Layer 4 of a small transformer language model trained on English Wikipedia (9 layers, counted from 0, width 96). Numbers have three digits each and are written without spaces.
In attention head 0, each number of a token's query is one row of weights dot the token's vector x. The head spreads its attention over the tokens so far by the softmax of query dot key.

Query weights of the head. A number n stands for (n - 500) times 0.00093.
q0: 564503478591627627419491494557330730583555477456374490547419452352520554321599565592734217393509331466487419425588488670412639503472553545269353576401570523515459638539594522368299535325557411428310452574653653475409488646601405643381550478428438316421611631481552478330432561356405452526
q1: 468533500403432440625425524392689420479599464584523676528562417645500542727500429534181735541488683540500628616315539442632536566398568434737420389593424451506672462404415456665596437709386581572624669528385343506516537438534531357566413509581415674579465225478429484646494497557481533429
q2: 423541529607574549540599539489540366542623561521568549545384456417472358605407589492387508419409572602377639519435614467597387652418386454703563424566487368449387468382405546542576427548462308556518576349339474476528381586534403350583606618462604733556359455624598514544472500634457598524
q3: 494572630480449467457325489378700450700422422614547462477594276609413532619482437458449526401514597492339445583379612415644515453588568489675582392560545482549558385468434315679711483677553585489528433642360553452616443381376506404543747575656473578557450440471511442566470627592428475479
q4: 612411451436510475411467526520444413403536593510648706467598716602312257558557548359642513623575380529569500701507681510583552782445581503496651580565603514415569536314507533705497563464296733678452540373361439656596390733406603410636387417525673507514570431298445626461574365602537598545
q5: 424416734518560505426468658521378532552414563505386508384513622451489257431505409523600572407415536454516413386617397432479663385568545510525511640516495578533534529522624481414411604389527634497447419706614627516451456623492562626394489449583575441294468558564417511506475329596449399628
q6: 640631580564531528401529508458547524546300489565545527325469511408603438671532386571450542408463389669366665623653604430382461467663512535503634487588658516408463524349538537448436487495569620471356452570404534339544472454456490378539599474593560585401473450513492529677670594578447578541
q7: 414469443613504332351235500441763530603480610558546604652356310747583403598474492631401609774527713436467486355423472348584562434496541416570504371626285705528511380545327456748785416569625576576584511683572662550621389308507366345489547569701481427469382391657529397591418638732442479351
q8: 503457547358565566593515526548359491462422655405484375488364628380584430398682540433547246317528448334607619473497432537467563445691446606653436494402523553463479461506581590271552302470582511440575445585534412450481679376362523533341295461335356437371439557614394560558587372417719529486
q9: 538545675552646542301490516629290349648438622239491551450477589459524393333643427300680611456399600602490503648675560448460379510510548335324384370443608489334413436417772575525497234657398533577471455480487602563458325319441526585561424375356644561634394557355457666558532658464676577506
q10: 598358506476569492437511437608430412426299517411416577723558666535596554355474558505562317621487457344464514567520534337497307452519476551404563395322440544612377444629535410305543570503469306411573426613647436508535417366302546588517464418382553443456565335404585548406479506467658500436
q11: 476318424503475539503661480407465407584544354551484582654406482639393441580596559701413704520557483466586540617431419506601543566517514572414468474497531488525744471409703526606366431397445433457569620508346656426369517714407548485503349419429389355434579377561446266622559532454318470469
q12: 535358545539649530344466533752534450479500487515674572475615380396526465430387592356591370525514337476417620491599480563377223648621741562589553534579554574418595509566516450497538494564715306589482478494442490561455557624566449597334652460444445655464650491420458453386480213323497588685
q13: 369687661600566459493612524457399336455576633518447382409599397594456314318395503568414500613291596358676536349293629543451188480470615421565540494461470401563670506531535427615435497618445553476585512581414553452563276286292538503460454537410494531535426473460575414685574478419537503483
q14: 715481561594718526643310618496516389580538545469493377333473659388512285685516504417839344124313422432516465519621570500407471500653382706347552484592674728400383555572359567565722519256484687550459579458504242677262347548393371686371533457611524500488472539520186696492562369384375459695
q15: 790622493560364453489442396392652356584575529425547546565527976688557423496308396614583358555500583587455345459313611169552394450422510636717616577469370558562352372542475701395398372579448500555593447612542526537507453425429560276586544524559475597478476345400453417399529666507628668478
q16: 325722401565781400511403539358577595569766563420689456487440466349493493455551347353451406517475513261450480470685250459376404477559491613546551330391520609370460383589587409468497456677493405410603377497701555526674428403615435592577755702465710415496381493584411551631491404421594635494
q17: 602519677590582789549426541409196507478381580545415536696494227613547520700693470362459671575591478484500545391707479510581514593525363645411388614535616567586748468576650519507490623423510416481463467570464364395447370420601362493406452316503513422399605391345617503371452451575545592403
q18: 339545579381382359604560640537540364441511590371491636520655473407369483479388545545584507614616772737680420623239481480694313506611598337511452456355409605415607447442434534521463497454436430377317595546381409714773497566513523615593657440468633699573459547634589554478378415408426666376
q19: 480579304608513446479448426517474337503450664490563717565494403631350363446650330436407359662626541379464549523625537644464580661558491610469357483532471473519238457510592421321553510637467743451264370432617283338568275517622679480598345513469558536462510497648465540710340537500381462700
q20: 334452592629550746500439539583384343679461582464543467461692776574328511370420638469870540460493621426418611385706262581500530535564473787393526507461713538585611561544586522353588640289460624471286288450497535674526422481648405668291523496346564475372434500601348667629551577404529552497
q21: 539363500466394436398383512532545571605335559472642364664509636552553506392516352540550541481366460611396386573525671413516389649463470506537387773553518417476402681747664592510297592440461594506549461419473500353300640589519441593713361401491467689330500456500503656589438659385439300679
q22: 626513422542301484536407261403290284387561703296545426563663470364466666661537349407361364567559519649474573312297384331490563545575431481472591688631452393440675566534490473437453583464581516417602446604571403366634445273448429611500418703500514416305356559443432530633634700560433449467
q23: 284544427619531388701539651514567471517270478381805658496434468514518457689489485456655535482546449606391735626422280640370455402507510493455371604340439448500655595698690518541507712493746696444486482417583221611547528602448596646514311486540644560264529560691531436553454406283599695442
q24: 696590491406623494415512539712549522521520294503564382570668407275456599579349604521516473613654491375609512388649532587448568529703692518435512531536615618538479396450554534465475543588389770585626565332406464251386482658414462565415559363506560457372509476628488528441554369513283552611
q25: 476598318469283466335461569321306540300624369743561504445655383577545641451488614580459464587530519385579315535713470786476471303419552500156496436617450521339650366682296587425548397751340529417466576496611444274337601410508224344563720314459245599649596641623655480333530657764480387407
q26: 355456494613606399480555518438540469488631417546464597573631434434433465226559809653597596522506559503546426564654352428518480479503581432592456428518533581377500485421337460536450337491497523580518516488601513342612409522494740269546612491503429481739547678661557609256385563372246418441
q27: 541603521624479476421491527438700463721603497178572559524681478440579578604466611378487393592434424622463488579647757581482468432527636585458466531328447404375317338491525482400528561549649341570424316368454434693452437516464402661488434445517538586292509546445587518314529456422666509525
q28: 430593570424465383365468280493583580430745347411559558468475570471188317578373474521402604532550727357372628457604392632486508662563402373511660482507597522558597439687478565590140647543366699603517646546658411673485623741542538536457680504483418424391355461561598500725399368527345510809
q29: 417629635633493484630420399290443671526507486430472435624271596393420466417606424595514409554592410611249436657450398366396607687625665361489657272563669546462570520510632365479336577704391566527419274391487496540476516681438631486560561743442451497475558554628451639303446630371352506347
q30: 456415434376507740634624639310414580340624641359364293592324638390434304533417401372582308257226326434507404379593621500557647616416772650462529677458617530439240536569279504668594457394608324610544399384523597567353584544448486587575573586422586475567435475589409496322487460576439561548
q31: 500694425598617664560552602732608553708640554521389670310552600607392585619486489602548531367350450503538649573563247550430566493644526420582348535548483737497521622332493595493327549472549277503567606301396307792374603709186646546427440430503475644354447656395483542530438479422493597449
q32: 416445577487701254654530421431462379397459341547580469608477639367507573423559496483614531596746559378707361514435410590262579353597590409522773435594556596445656446684644456411610656659386311500363600674497622510504357658560550559286449411426706380457514595613570438434443455598343334423
q33: 616532631574457679310457497493423497669561600629449510421611300643400463582436562448521503507306580617209593546433591486726514637435431427578321625513577312613444530446373570629358347385567832546561432343428417477607477442380461379703639533722347668570453434337529513568435612539640579609
q34: 487491479464457685540371449537708415675349590491483481340460683490462443484462535443578348429413550491361648435531865326583621536388515610451547356528548600497417423380433323529632352546541576494527374479422597506497409254497422437676682512426629509562431454258570587557645535569512618522
q35: 632565549434366500376448490548239569405340557487476484367622425602486441497423326373583581603475475577490385505571450452558478480531443482478439604523548355537445566449519624492399587440487833448669479392557341446573631459418541468639433511542530481574585398468464643656515610411626495490
q36: 600636486486445465347572495677536503623564515400564443531673366595549574543429497511535419472655436454392397550542365346319600454516571425527574350467514482402344388509477486652557394547571414542516412429673688464561368431331628593598695665556439458427483597360500376530568403545649593510
q37: 520554419443737487603523584563533594532572486372584564530419598382438402411540589487631454424522472291569500365401597547579601633461634380574631507790510579312592675466582480524621510562417349599484601578417622546244393739639308493253546579334696370331326461421516527511438328546281500524
q38: 597684670411398524565437632669544478509380572513385391324534584552542307409353219393798443525488473448528462412528548503484573412261595470416465465466463566407519481503539468507526427688471656588645449506405308428242450304420313442475588513569513462622263456497416592657500352446535527357
q39: 339513526433629427669461417404434357580368636230554500480464677759497253375417405525624657523398619806575418644480618353359587519436423462399437646591589531565585670443649510445690592415434751461550467423687493490483387537317624570507454480425661483438440516480516573670552533493612591396
q40: 355412564586613714414588558569589533497703399397460545562500579333577627567527586658363574586392378514612559459423450612317278577581573534327584575547371577511338450682623577432503470506449350591494473596525632599426544521679500506343326393506633467463410562378456458282550373424387511581
q41: 528497605347473407433304480656469605359414443541484377452537567387625528318402407694630417666439437396603376308593467507362518302723399586511367626599560568562356397673589462348301848435381547301490644473684463412429334361588544427414515372595756288431542407493514555526487507346393424556
q42: 467558806649430463372372481464500428572503537526450680442595539414603543640490493463709365529425614563516506382416369316378588411560467549435497647560497392625747703421527710571507590577523790478654444614726500475500560573472588744494541477365493545301520513484427578566578319479710349520
q43: 530370273503182538333513371390546564635557449716572571352422601497538466473346633667486550609550509564710595277586481402477528396419481503511322336634334545472602566527356364597778457471537451378544718516466368539452584408494279320546405388472445613621580421573468473396460726504437491509
q44: 524470568490515525364500430461428442336595537326462550587475534344580363577602604405424528611483443688477510482549580368634563520492398651426571526426430470451387531460391627600531430664289351531545463492466601439505611607639563427552511451424559627432594459366566391511502534629435599399
q45: 493507689586480553326452500604373524735317529592475507602568532440628395422531550530435483845506602627360281316527387398318464460797506586423287646571507475620658572612624731442462404503431585534454336665712485483361554504560440524394474593477489472356528456338382303481561381361689428640
q46: 458568506671439344468368529485491398558490564494715479673395428252662482408332564468351559562528514598441650459453475398471550588619486472626527503550440463329388391566280654546530358456557220521543599352412590526393526564546377509580456497708491539463605488420454482500362509352399359642
q47: 648503591487629686366421443490607405571433425370293500507238486702361349400745397430435428483377474712339579531628526363455340526361445775555468608398406576722528528384479285489595524438340419421483307483513612483507568614345383462245552497526695344655500411438473410687529613548452490372
q48: 551524553341524314225504091305335667488621470573560584492468614255253571402225696224232541562531496484369430398549582391364635441302562551509517542386444380481586455631338479314487714696363520602563659391654705553509464389492484475792403644520349193530508729830528492487492517767434354478
q49: 456417494521482654460478554301596600461604468442694478561400657503554654337572372542503574655491358656417346543380663462472484399624547535664578441524413290485438364528414295545484728742363443506595556461422557467612636490512482334583467451474416612503472423534503472507598648762438718489
q50: 592452143789454514675647546482695632398500376521497393575514375278519713366504500374451320572625479426568478360377418603662523656521537486577269434578360451456396558470451377481529421382573527374476742372405551425358500590599216423601311540603187631610460583514489482465287577439352655412
q51: 572374678545411652475552668285556654568589276575529586407503563491464694431373470545436474570316475349564547366389517503599599295589574595410453479555421537547517398631588567475453383709571370500545479546579538324618600446414330538593581480528408506546417642462497400421530467373412553643
q52: 423461577612493367504668485425365530218349422455568748396518381373550626287382450467374418602598626566698541582560369569358710378353542478269401466604623539674657279469298496535534729667409417321486462714609496290651632430478504557571544538475328398841621370508614477557458596604432196357
q53: 328500573648141565356556482481582591500459287622554515600555424328666644804273458543277757567574479562474474459384373614589433350617282611452473530585363438338459724500369579531674258426541477474493667449402476533400646442442453228515504362564266703422613522541482380468573706492706639409
q54: 489530503362503560350434527349339259490526561172364699462418468604478550248394388480442650563402583456663431479524467361403239410356612687519295408572608522474542545625695560354270465642359629486493705723409447452568292522544578479545493437517362619405334372304695518579477489448605433522
q55: 445645571673593424490694546544538548767425601403514571459525362655383279737526445592530393532441352626534409516465429516462523518627639319597644427643567349634409607429552491517430481541742492578569516447712650441507543497386439398289527509419566576388296588617531424548644378530449596543
q56: 427385705668225380495394327419643414591524495597261514544605432623298491192383413379635482446421632310522420540527416373553383466539337589424645495689311658323797251586656196565405629742437670562598608841492775382486613279669699608313833380382454401463626438487831366654417409642380288673
q57: 490314481370523544610464596497467563651404476503473510575416618196439443452570483452576487345392585615376421212536581634392510494671494525598329673458525411681425424672473431438507510425666687412282380409503443565660377554481449537395472322647569510338260431358310480439346386483553330634
q58: 563312443468536434234417341654176858493496451255401308623554574493376389605305459500580580307391678429344460619660730463580527497382558598342574334532532462517384496522504529588437584691412540648514644557605488590425660575443571423573547362438231504591585569340432635504514563400540632246
q59: 585636593563339703496583323332391364539259549385589581482622519835729581534640395408538442690752298366551547453518411593420481636429568545415666588719588424390649576437470536492489613547515567457479566339497402493504340481404673544482294274400906592489651352285457445390503407496478438493
q60: 566446366398548595492568522515401381345352449372404434353433434306328585355561504496639417378617471588572244425557682338674608522563578703520419592294518524407542523380633740464481182309466355869253573351532352448535296445378640538477459693586504424393477459591277588578450581512527572833
q61: 438746600611383425373433474493483617388625402393589541527377680531447535420311356431429588327510588447601291473639513521530471464513439558381541452497356617458625341590290514305613503628490734490643397543633504377318746437715553479649609629716528364748325288469473582614544573547415597469
q62: 628606580668446500322434421370518571406344301496591444562736451375576571290343332618566577541680398604562412485544521703334481249663364511343624560551650554521143305662691519380332633335410650489404391395559564369332341443572543556747409385367585556539634566326525426412490334657541623436
q63: 512424316488531565560182656496364423477491645393395362591469806525438182446423422562663616408380481652659432246700662402604597653445349462572553484571581646508420536578550400487524512322645397540561484366594474551409547686348314371504209464329675138224302619304233460340605541407724489478

Each question shows a short text with each token's key, already scaled and adjusted for position as the last token sees it. A number n stands for (n - 500) times 0.0017.

Then comes the last token's vector x. A number n stands for (n - 500) times 0.0084.

0 " ": 448593511522532452498526580611574356216757509530777496383594629245651737557519426420411438516704577605588638597414613546325573537396596539280482425317368368489197595523618590482450520345538481
1 "evolution": 309542421482439456464692657597483367365547417541643519268655569410571761577429484380441625488588485707617668443476545553374666672341695587320618507447241359522384465636589621653447529369498500
2 ",": 365427390492475602564542639582722361095808554539702433344674665299644707589583498427375445460607464694523655604388692535350620620454398520241549466294383384490254541570511516513388535473488427
3 " and": 443392375477438581499518643521599269110773600551776477416636637267627678493550478420444481469632373552548650572358623518350622659469484445164570480305406314515178607531522539585447531431551431
4 " in": 696393346319325562430569812598650309160807557575733477427660624269641697556547465419367501461620486325439434621376511510386688594404518496288595446358320316584184558494552538545456498439536416
5 "ability": 624444403351488538405607645549472274229599524529713473408739597402678705578515439368476444445528601373388649492376574732335654589473479477291612464425220290563325555526509635580416582452531444
x: 567631486490431267550822537461465458695547496382397482404647370570568380602572496483635414423445523118638405452458375496542458486274477324466405434314530452725388517768473614491287585387447527724523495482693467611480466335429470534519596452467534504444357584405639591729405499368475465503
To which token does the last token give the most attention? 3 " and"

0 " is": 431562491527538520554559556612547437259656480517646404431576555315595572509535540435528449500503587570605640598447656586358608616496506494298516451381486425474310553612566466548479535507473477
1 " Full": 428522446518537498525496629641617457348746541558629506421594654510557545536451520434507569415516414647536592584453614628478471490491445398435499494410411470547496459466547530549568520511555518
2 " Professor": 431449395470501555421540572576475478355622528551598510469624523434623604507499462374463581458499371598588668487458648641456577569474484507390503475347342361496413493483557492511558550482541527
3 " at": 548434377383489580419590692580564444285675550518614507488558488310624600551507444441434534467500376522570564565401573506400600609360528514328604457462419372496411550577486502497523471499500453
4 " ": 571459476443466556437482587567589457339568495448635522512493547326633642542469422398440475516611510458537517550453543522407557506354495521451480458430442452463385586458550569479486514411526479
5 "CS": 553508433433515572450505591521462428462638537581684485414545571374620651550460456419455519492513630333475419572525464554530620558406507495478514457424418431524422485427569568494476556453570539
x: 649591666469411427637593502631372288488435415540411536485573533631421180514633457592551351484462701360684497476556339632487372335592500566482380445354541352547478675702489391302435505417466571606438343586601531705464209638551511614358544546285578531550367328444682573635480559326611451464
Which token does the last token look at most, and with what share of its attention? 3 " at", with about 30%

0 "dy": 375547583470497530425570512557500420307626541586533473387537640225682623527545404393419447460463586623602664534411580586375578526541488565363537485444427392506323478377532588483544581445534464
1 " earned": 368495494526415509434592630653612449185703526512683396522472525278653611541596446469473536517472491572669717587457719627229602585467523472245635445476448397483327578587520505453544499503424465
2 " his": 399469376450481498342554661672645396163803490541705322480488604248577598554577436433463484460464417569618726621440635650250596578403454512328623471422401390521362577577532528495540477520529437
3 " first": 495435426433425552459496701629714356225722510558742392446505553337575601513580419434486558453515423509542676522452655598268588569493405463321715478532442431449430610626505483569538428528514473
4 " professional": 642445334316486582349455577638562374339733520597621453441575642351588606577540422415457579480542462485483630429518517648301629570438509505464619482400321437490425474518551537449573552486479428
5 " win": 569535414293434518348472586600565378208643495648654419452552586345617652548567433510441522518531594381363414382469523646299743562484528582341620449418441383483325574512520544406568453495439462
x: 316751321406621306408614472558458530666390614429337364404556584490499554379553603434631524571401568457400495549382335640378408334291533536540556406518513481694604302449673475414638629351533628458615479590702466598259497476426431475329504570451760464585252650618429446748611583544572429454
Which two tokens does the last token look at most, in order? 2 " his", 3 " first"

0 " ": 456579509519527459498522568595563377257720508525736497400580610282629702548516437432424447513674566590575617583427596540351563532411582533312485436344387387491241581519600577485457517368532484
1 "2": 457492501520529472571563562571492368319547549556669508365529606321594700548557421510493460542642477658529521513430575557445540601431604554260471479380320394502274530521597643492429541390515512
2 "0": 476445434539481438564565582575553355270683502608577494407584614292569660420534420521509446518602458613554503508441592540370549524410564592350514464375315434540294538430567626528395561444491438
3 "0": 520377452535442481477573483516495400264602546552528503451508627354606679360513367523434362527581496518535486435470575509369570521522544627424596422376403431518320629393528598509443572396453438
4 "7": 501443484516431520531524488533415448359583580525592464395577607427711701463600421401409400478547501435530538444543481559358624558508412577482649420389492323520300680557504516538467524406515468
5 ".": 522467464423430569461544596520534419241755553539649510397544643320664643488582426434450473506540527401453508477493595541388596615455433594299543434361469292536257604587503575502448512391502440
x: 625569346487503334585583523497605315646559437341328458446438336521443360482761518461428451703314560455576442610516277546550464573327691521641330377349461358657613358582601309520461682754574778659672486388593553501512577519490423630673458507274556410463275466492566546490605600616423488495
Which two tokens does the last token look at most, in order? 0 " ", 5 "."

0 "7": 471538505495416493568531444525447509428520582533564493445581587465658612474583460458488491514549497558513491506531434514493538587513509523450563447429504394538327615565532557556478526417525471
1 " |": 455521452554463505593549508545548426311687529585650486453560550372612568525555467520498469519519514543559585520410607593423550595457496482243494465405426362492292556558507536495451467478515464
2 " He": 522354461409510532467530584573529528322647538558640454388395550412552561521553501488475484510522418574538551601504565597437509506484406453348467463415481523513345571486498495469535546477587561
3 "ro": 603400403382432525408466550583468537348552521591579465488441625462570532571519497507434502496547485487495497568464527601500560524509535546402456516505448499545382496472565585432497552537564555
4 " Honda": 573471453435510621501477482586508525366556570581652494508542528445636559569507480531441555495516509450505592480473558591477582595508530483405522499465448461511352501502504535454529502454560515
5 " Master": 506505477414540554435476576533513550387543509602586504492556539404607591538475478460443559500517598382410429493545482565514547506482517501464529500416446443519423459444502505481550532479586554
x: 505625593555702353473466545521290462399421555345347506396684592576334358555618328512498385572532500508475236446530658526497482407509589420393496586457625501572368600583534449276481654665553694533531279629705490545371378404424516609230620328463837395493311539676498418572597500447645330452
To which token does the last token give the most attention? 1 " |"

0 " the": 468591534555613479414585600623580280107779506576720389429636602297626675515554470421416483490562580533674690586415718525340569680436594521178513446319334320494233578660571585528502469424587471
1 " ": 409488500491478475475503609606535378245642489460708525415623621295684638513503451372406445507688480597545655624365623570344520541423545525291498436397418376481245627523612578478496531371569490
2 "tum": 579341412330461448569523602680365406522682449604689571300546539455610645541518505573396542432717292553442470537493305615545726586338535626418597488340402398551284577477572591462414516438549556
3 "or": 508398360410467489450524524540452499354563487577666556343656556522638677499524514410307590391713440561474466443420401528537594680498561576315622566301401334552313514505518582498461527460515561
4 " without": 666379348310349567395569707639684363124793525538711399377602587221651660565558475372415514438587449375469465537410627535329684637514435547197593439380475358473265574667525556513505500457477427
5 " killing": 629506446335333586357560707594533342176731477596581465410733604212663686517546477415352526451480662300315440434372596601368709685491477581210572447341467314523281517571549593484464432483397455
x: 474571423524548231435636552585497449641351470439414404445368449559397715350522614491562558561326650072734419559409229597561394454574661435525408440235604476566416408470624600543542716406589617521472507546746483552495583412468536459487497532528696394350400401495565489652595524635570460476
Which two tokens does the last token look at most, in order? 4 " without", 5 " killing"

0 "1": 455503573501410452520522480553466471258611584560587493427563688425645680458580338488510490530539479581544544548515504469425521549521539526388607425487418439528307616572601648569511544370557425
1 " |": 430537444593456505636565523580574383201807539601715462420605571298653611535570456527501456520534533569590639544357658626363567639450490469126498444376371308498196573588523549483430468462527452
2 " ": 477442448471437489503483615578556417235706476498769544395569608286651649538523457430434459529687455562523614593369614542358543544422542517221462438380434392503238581534575580451445489392541488
3 "2": 531361472525497492541548612585478394270539527538727524367499587322566675561557447526503473551619491508500581552371636572423508628434565541145454491447335386503275525563572635455418511452492520
4 "0": 534377434517471467545552638594532393230675492582637507408597589276553651423540460523495466529607498453447591489368632554381546545428546590259496465399327405553257546450559610486369539490478465
5 "0": 488459463523499496477571556529454419244582528524565523444543594345583662328526399510398386520588502370470553410419561514378582514520539627359600430376419379524290649391532586489401561444443468
x: 614619432436424333347628563514535321598543581317379450286713465515588524584582428442583456474492684448661312574294515352461396501347401918511333520418403521515577278479590374394518574514667704527586550557583396575393496363409405662551502677320556517311519414349647486420644533521604496553
To which token does the last token give the most attention? 1 " |"

0 "sen": 407516526511353536439545472549414443445506502591611506407642588391600639645604407503390629456601546544533693430455429594493560547445579561429548487343374569524386489455524614440537542347600534
1 "ger": 384489468420479534377577457615458457317547568632605475393520647372708717671529374413332517472552475597594635457474468531437576607431564569471596492389395465508408525476558655471562533409508506
2 " E": 515354429307468536361543651610499462362689573585680491379540660271713667609506464372392495467560347598588563564528498567492549520456553572483530451352446481533437533472547597449562521423579549
3 "ra": 628326413348460613405477628599485536362714537564563489354538607356640675596510453379369531452553448520472525476478493572489496460421523536528531491356456579545361486467535578478518519409573540
4 "\"": 550408457398515553497466608526530443378460639547698457467492606297680548531577432472382496526520497443508611412522680593393447524447478573268493565474460443511347488534482574501538570424522447
5 " ": 568499444396406586430457619558561488227611513489659510415536589257679662540508437350396506532607531425513459494484487527397610568329490560332503438391485425448315569491573583474482499364526449
x: 421566304583486401537504944428589542641426530285541516473392379685366456546668489453719543727480562323442457616497513523439466452558619567601435378485525474648543432486432344444433630528329646328697240564638176538430443583605638508442396505412549484408364463498433606464658587636490368565
To which token does the last token give the most attention? 5 " "

0 ".": 433581529591456437555621533610562363188790523538719522426654654321614640501584407494452506494557585566631639600390620515320588642465573575138524435362337253530177609674570584497459502392507399
1 " E": 322457440306538446435575781620538464300897550557783529285541692259648628548556553410451521468646368753641669705526555555456547508498511494335488422400407482587353568500570611437507569457596580
2 "ra": 536405420389461521475530690605467575413779533513584538347608625386616664569506523347396594427603335652503613559395576572467458422452515464486526499445435510637260532454583596460415572420536617
3 "dic": 579414440387525460473540524536472593312508588502668504333595534457606657576565481384345613461541428466519524436386529515450617562480508524275606521486441374552236662614597693553488493401566522
4 "ating": 585408351415426546361583599567585483166690558527679454371621643296732726572518407353378500428513407469507486496362492531410638652482529552280671456412443313540248571542520605573510453439504437
5 " the": 584457416356380558294551652578555346083774549574739396445601619283638703508563451412412490478530537421359440574455497569397630696395501571212538440315341304501229593659550585539509459404567441
x: 629608428515541298592536480531620454767450545425355462416595358627512377522716625655504384641613592210620548661413354533559517464423602685474419527367478465623735450576397335447443762455322610517544528686741418504399716597385335559430365523409494413520295436362538541521470569562433369525
To which token does the last token give the most attention? 5 " the"

0 " cancer": 363608557564413464394624487686378508378621548659648490486600536331629619522515475489374512490531674653701743562446600646372646685418607612481573483403420291538354520574569551460525543481506461
1 ".": 400519473523448491537586547573552445243728539528694531448612604346622623501558420507461519492533495616595660549373624527376595630466546578238505440372375282532233591600541575504466514399513424
2 " E": 518311386280448454420545768599535489329843548559746522321514658265636617532547551429452517471606315642579537686515529559490555508505498512384481425427443491571389547479557587449511572461580568
3 "ra": 654338439370433546465519683598465573424744530517572529362583596386616650552516524371412579440579442535458530542422564569486486434458504479495510497452453510612293522460569580469423565422523597
4 "dic": 595463456407532491481535526525463591353488575501639502341574514464589636563567483413363586466538523418489458450398516527457617543490496526309585521489456393538275642604584661543483500408556521
5 "ating": 617461386440442572377578597557569484204658559523650455394597620318708695569520415370403495434498523427439450482405461555431637638477506543329647461424449327527286559543515589571516465442505435
x: 563674541571635366549584363372546403731397568359428470390612325600512473554600579557562552732470716174677428479492558504494557586395410503485314495348548355647394509524500635567519596256553748594660398549718452493539587295602583574583647533598614452553295478523656626713567590595488407596
Which token does the last token look at most, and with what share of its attention? 1 ".", with about 80%

0 "or": 374548507361475514413590535535467448320585555649623486401559638350713729596578422443402533424541542626642632474454505436517586619482509564365578456369456334513334540501512608538493501393562493
1 " volume": 388470356426402495387597566588574526303376559629722449582547502465719657521515362537354553511514483686644631523456681514390574526433571649336576529358414288444330564645483565583588426410480455
2 " by": 352422339321464602366563693586588448188638549596650435419607533322674607496556481372354548450525398636615683633417693498418637684409509597231608450324419313425368566592496541508526473447500446
3 " employ": 630318314337314504361591656584547497174694438535652515420690599455563647492573499491460589427506340483413637527402631635474692594537504466378645407293401387524388587480536537471479486486493452
4 "ing": 703418334354371613328540716535573386212824503540695586453598547336591664475492439374462583431528482464456672497342658567437665625460530467291606441407309412542425520533538523533492446491457433
5 " minimum": 599389430338419578330526632582587456255594549571633564518712548410617605557494491459369627433548603403382533423410584586428560675473567558325524476460306352447374515586527614520536475468430479
x: 391498501644548403519520510687458487612143553448466498345527445614614547456501299564567469591447455281636286613448169564348444543433500587548284398352427369552509455394400517310459559477508578630790552449821568514377643285459559528373663513512581330493495613541558487576445466596373417428
Which two tokens does the last token look at most, in order? 4 "ing", 3 " employ"

0 " ": 459574509518525462498520563588559386275704507524719497408574602298620688545515442437429451512661561583570609577432589537362558530418576531326486441355395395491260575518593571486460515377530485
1 "RC": 374477452456565573439538511605511441392634528608698452364550582360698692604474402398476491516574448657593614480435553571458651603421546493459527457376396430503337494485569599426486517434551513
2 "W": 508410482459599592492510490459531598443521556547664517366511619405695611615486405395485479485567423536525475473490511487561581568472518484484595496391461450521373534425540600465507609415607563
3 "1": 496432508510572577544536500503548514327512592558611482403625558428663675552520421388456525499532475505552576478469567500424553546445432495401552457451436365481314561524550610517463561405545456
4 "0": 530422503518561551494572480504490542283496589566577501472567604351646685490484398441450458556520522396539512493480535470468594528504487545454517418439463441527337555452522601484483565430540460
5 "3": 495513474519558534552548516497530540358558591526565497403545601364667648486548409423476497523518526385542498522526548499493503496476470512501590466397496426550344593449532605522500584392594497
x: 652653446404504210543533500466562272546526515190360450432659500525489226557542430520551368562317591503538408545480601421445541407477567688601410378363462541650483468552483294655526630561462828430720294594634430591695408384624601589534410492289535559394565343490559542507644616460615358481
To which token does the last token give the most attention? 0 " "

0 ")": 490568486670459477584553546532578472211627539503772468411521559337724621516605433508478496512521579576604624512396667641343577628495513542190587487453443250489237631591494554485502445390551433
1 " |": 426536452601464509596584543581578367145795556574730459402621562282681624546577457514481472521504556565584674548339664629343590668424492472081519444363403266485176581607513560442441429443518444
2 " ": 445448441477443490477502634564571399166692495490801537394596598290676659543543456431435465528651470572533651613345638555334567598389528528147474440373426333492211617554556586440458456394551467
3 "1": 505394479500421446551506645562458378270527565535764542359631619398611685543564402495470487532641495463520577542362587553395550586435539533144492485464362373501246618591598635457426458456531444
4 " stroke": 653371396362348429502502600559387480332623495650688508410650612427656703533548459513341565510574505281355515352399511693381688553484598602281532507415415289598276553400590607434434497464521470
5 " |": 599445467343459653485482591548569436199825567574746465420624560278666629532563445497464479510517517419418576467435718657359612672371429500131539477330394278483185577570524552458417461447507439
x: 523592299500489373558618525459582481680654466343335473362537293534591454448629566483461387863465471531572462589557305487456187528529634737512447405496603494587554432562478333384452717513282881514605548544700543548426577592391499518467432544370666541463261504371426535593568658558499433509
To which token does the last token give the most attention? 1 " |"

0 "e": 371599542463514507534594607619555424279634535507560432378529612246718619577562470386415541447450584611569664514415577499405508567497485499313533485413458400496349553524523614541493510434563491
1 "ut": 401462466387533555499599539562526450377661499489541503325425639338657649648553416442427508488568417622544590443437521504480551523488500481359542471422433524513414590548559599481505558426627535
2 "ron": 484465430417514562417523480569485487396612540565621483402517612405653675654553410404414548493525407535561587432474503544371591533395493550432537503383404441470373558581583615479535555410529475
3 "-": 544383508446467591449498539597602555332540552489566438477520589287689669564498430452439525524497459487523500507462459525461564587422484545400519463291483358522293514423525571504544477413457475
4 "star": 576443411426530581431465520521589438332632540638602434357559726304612652660523428484423489480513525395474470442506452623401637546477523554392559489379432398563336482374527589459547557384532489
5 " measurement": 582470469382520552345552590557513443285523533608669481517579593362686683549498457453375539549549591359345464447503466609370612596433570592345548514386402323474367507537531597516555529425462439
x: 396639502679514368616618530517487492621408573460448482447708451783407488394687403575527397595471626287546331474429478528550506464448487483433480393183511477465399538604636480351559701628473536738648510594850467557465563169462584468374548574407555415540236596574574584711575462482561289488
Which two tokens does the last token look at most, in order? 5 " measurement", 0 "e"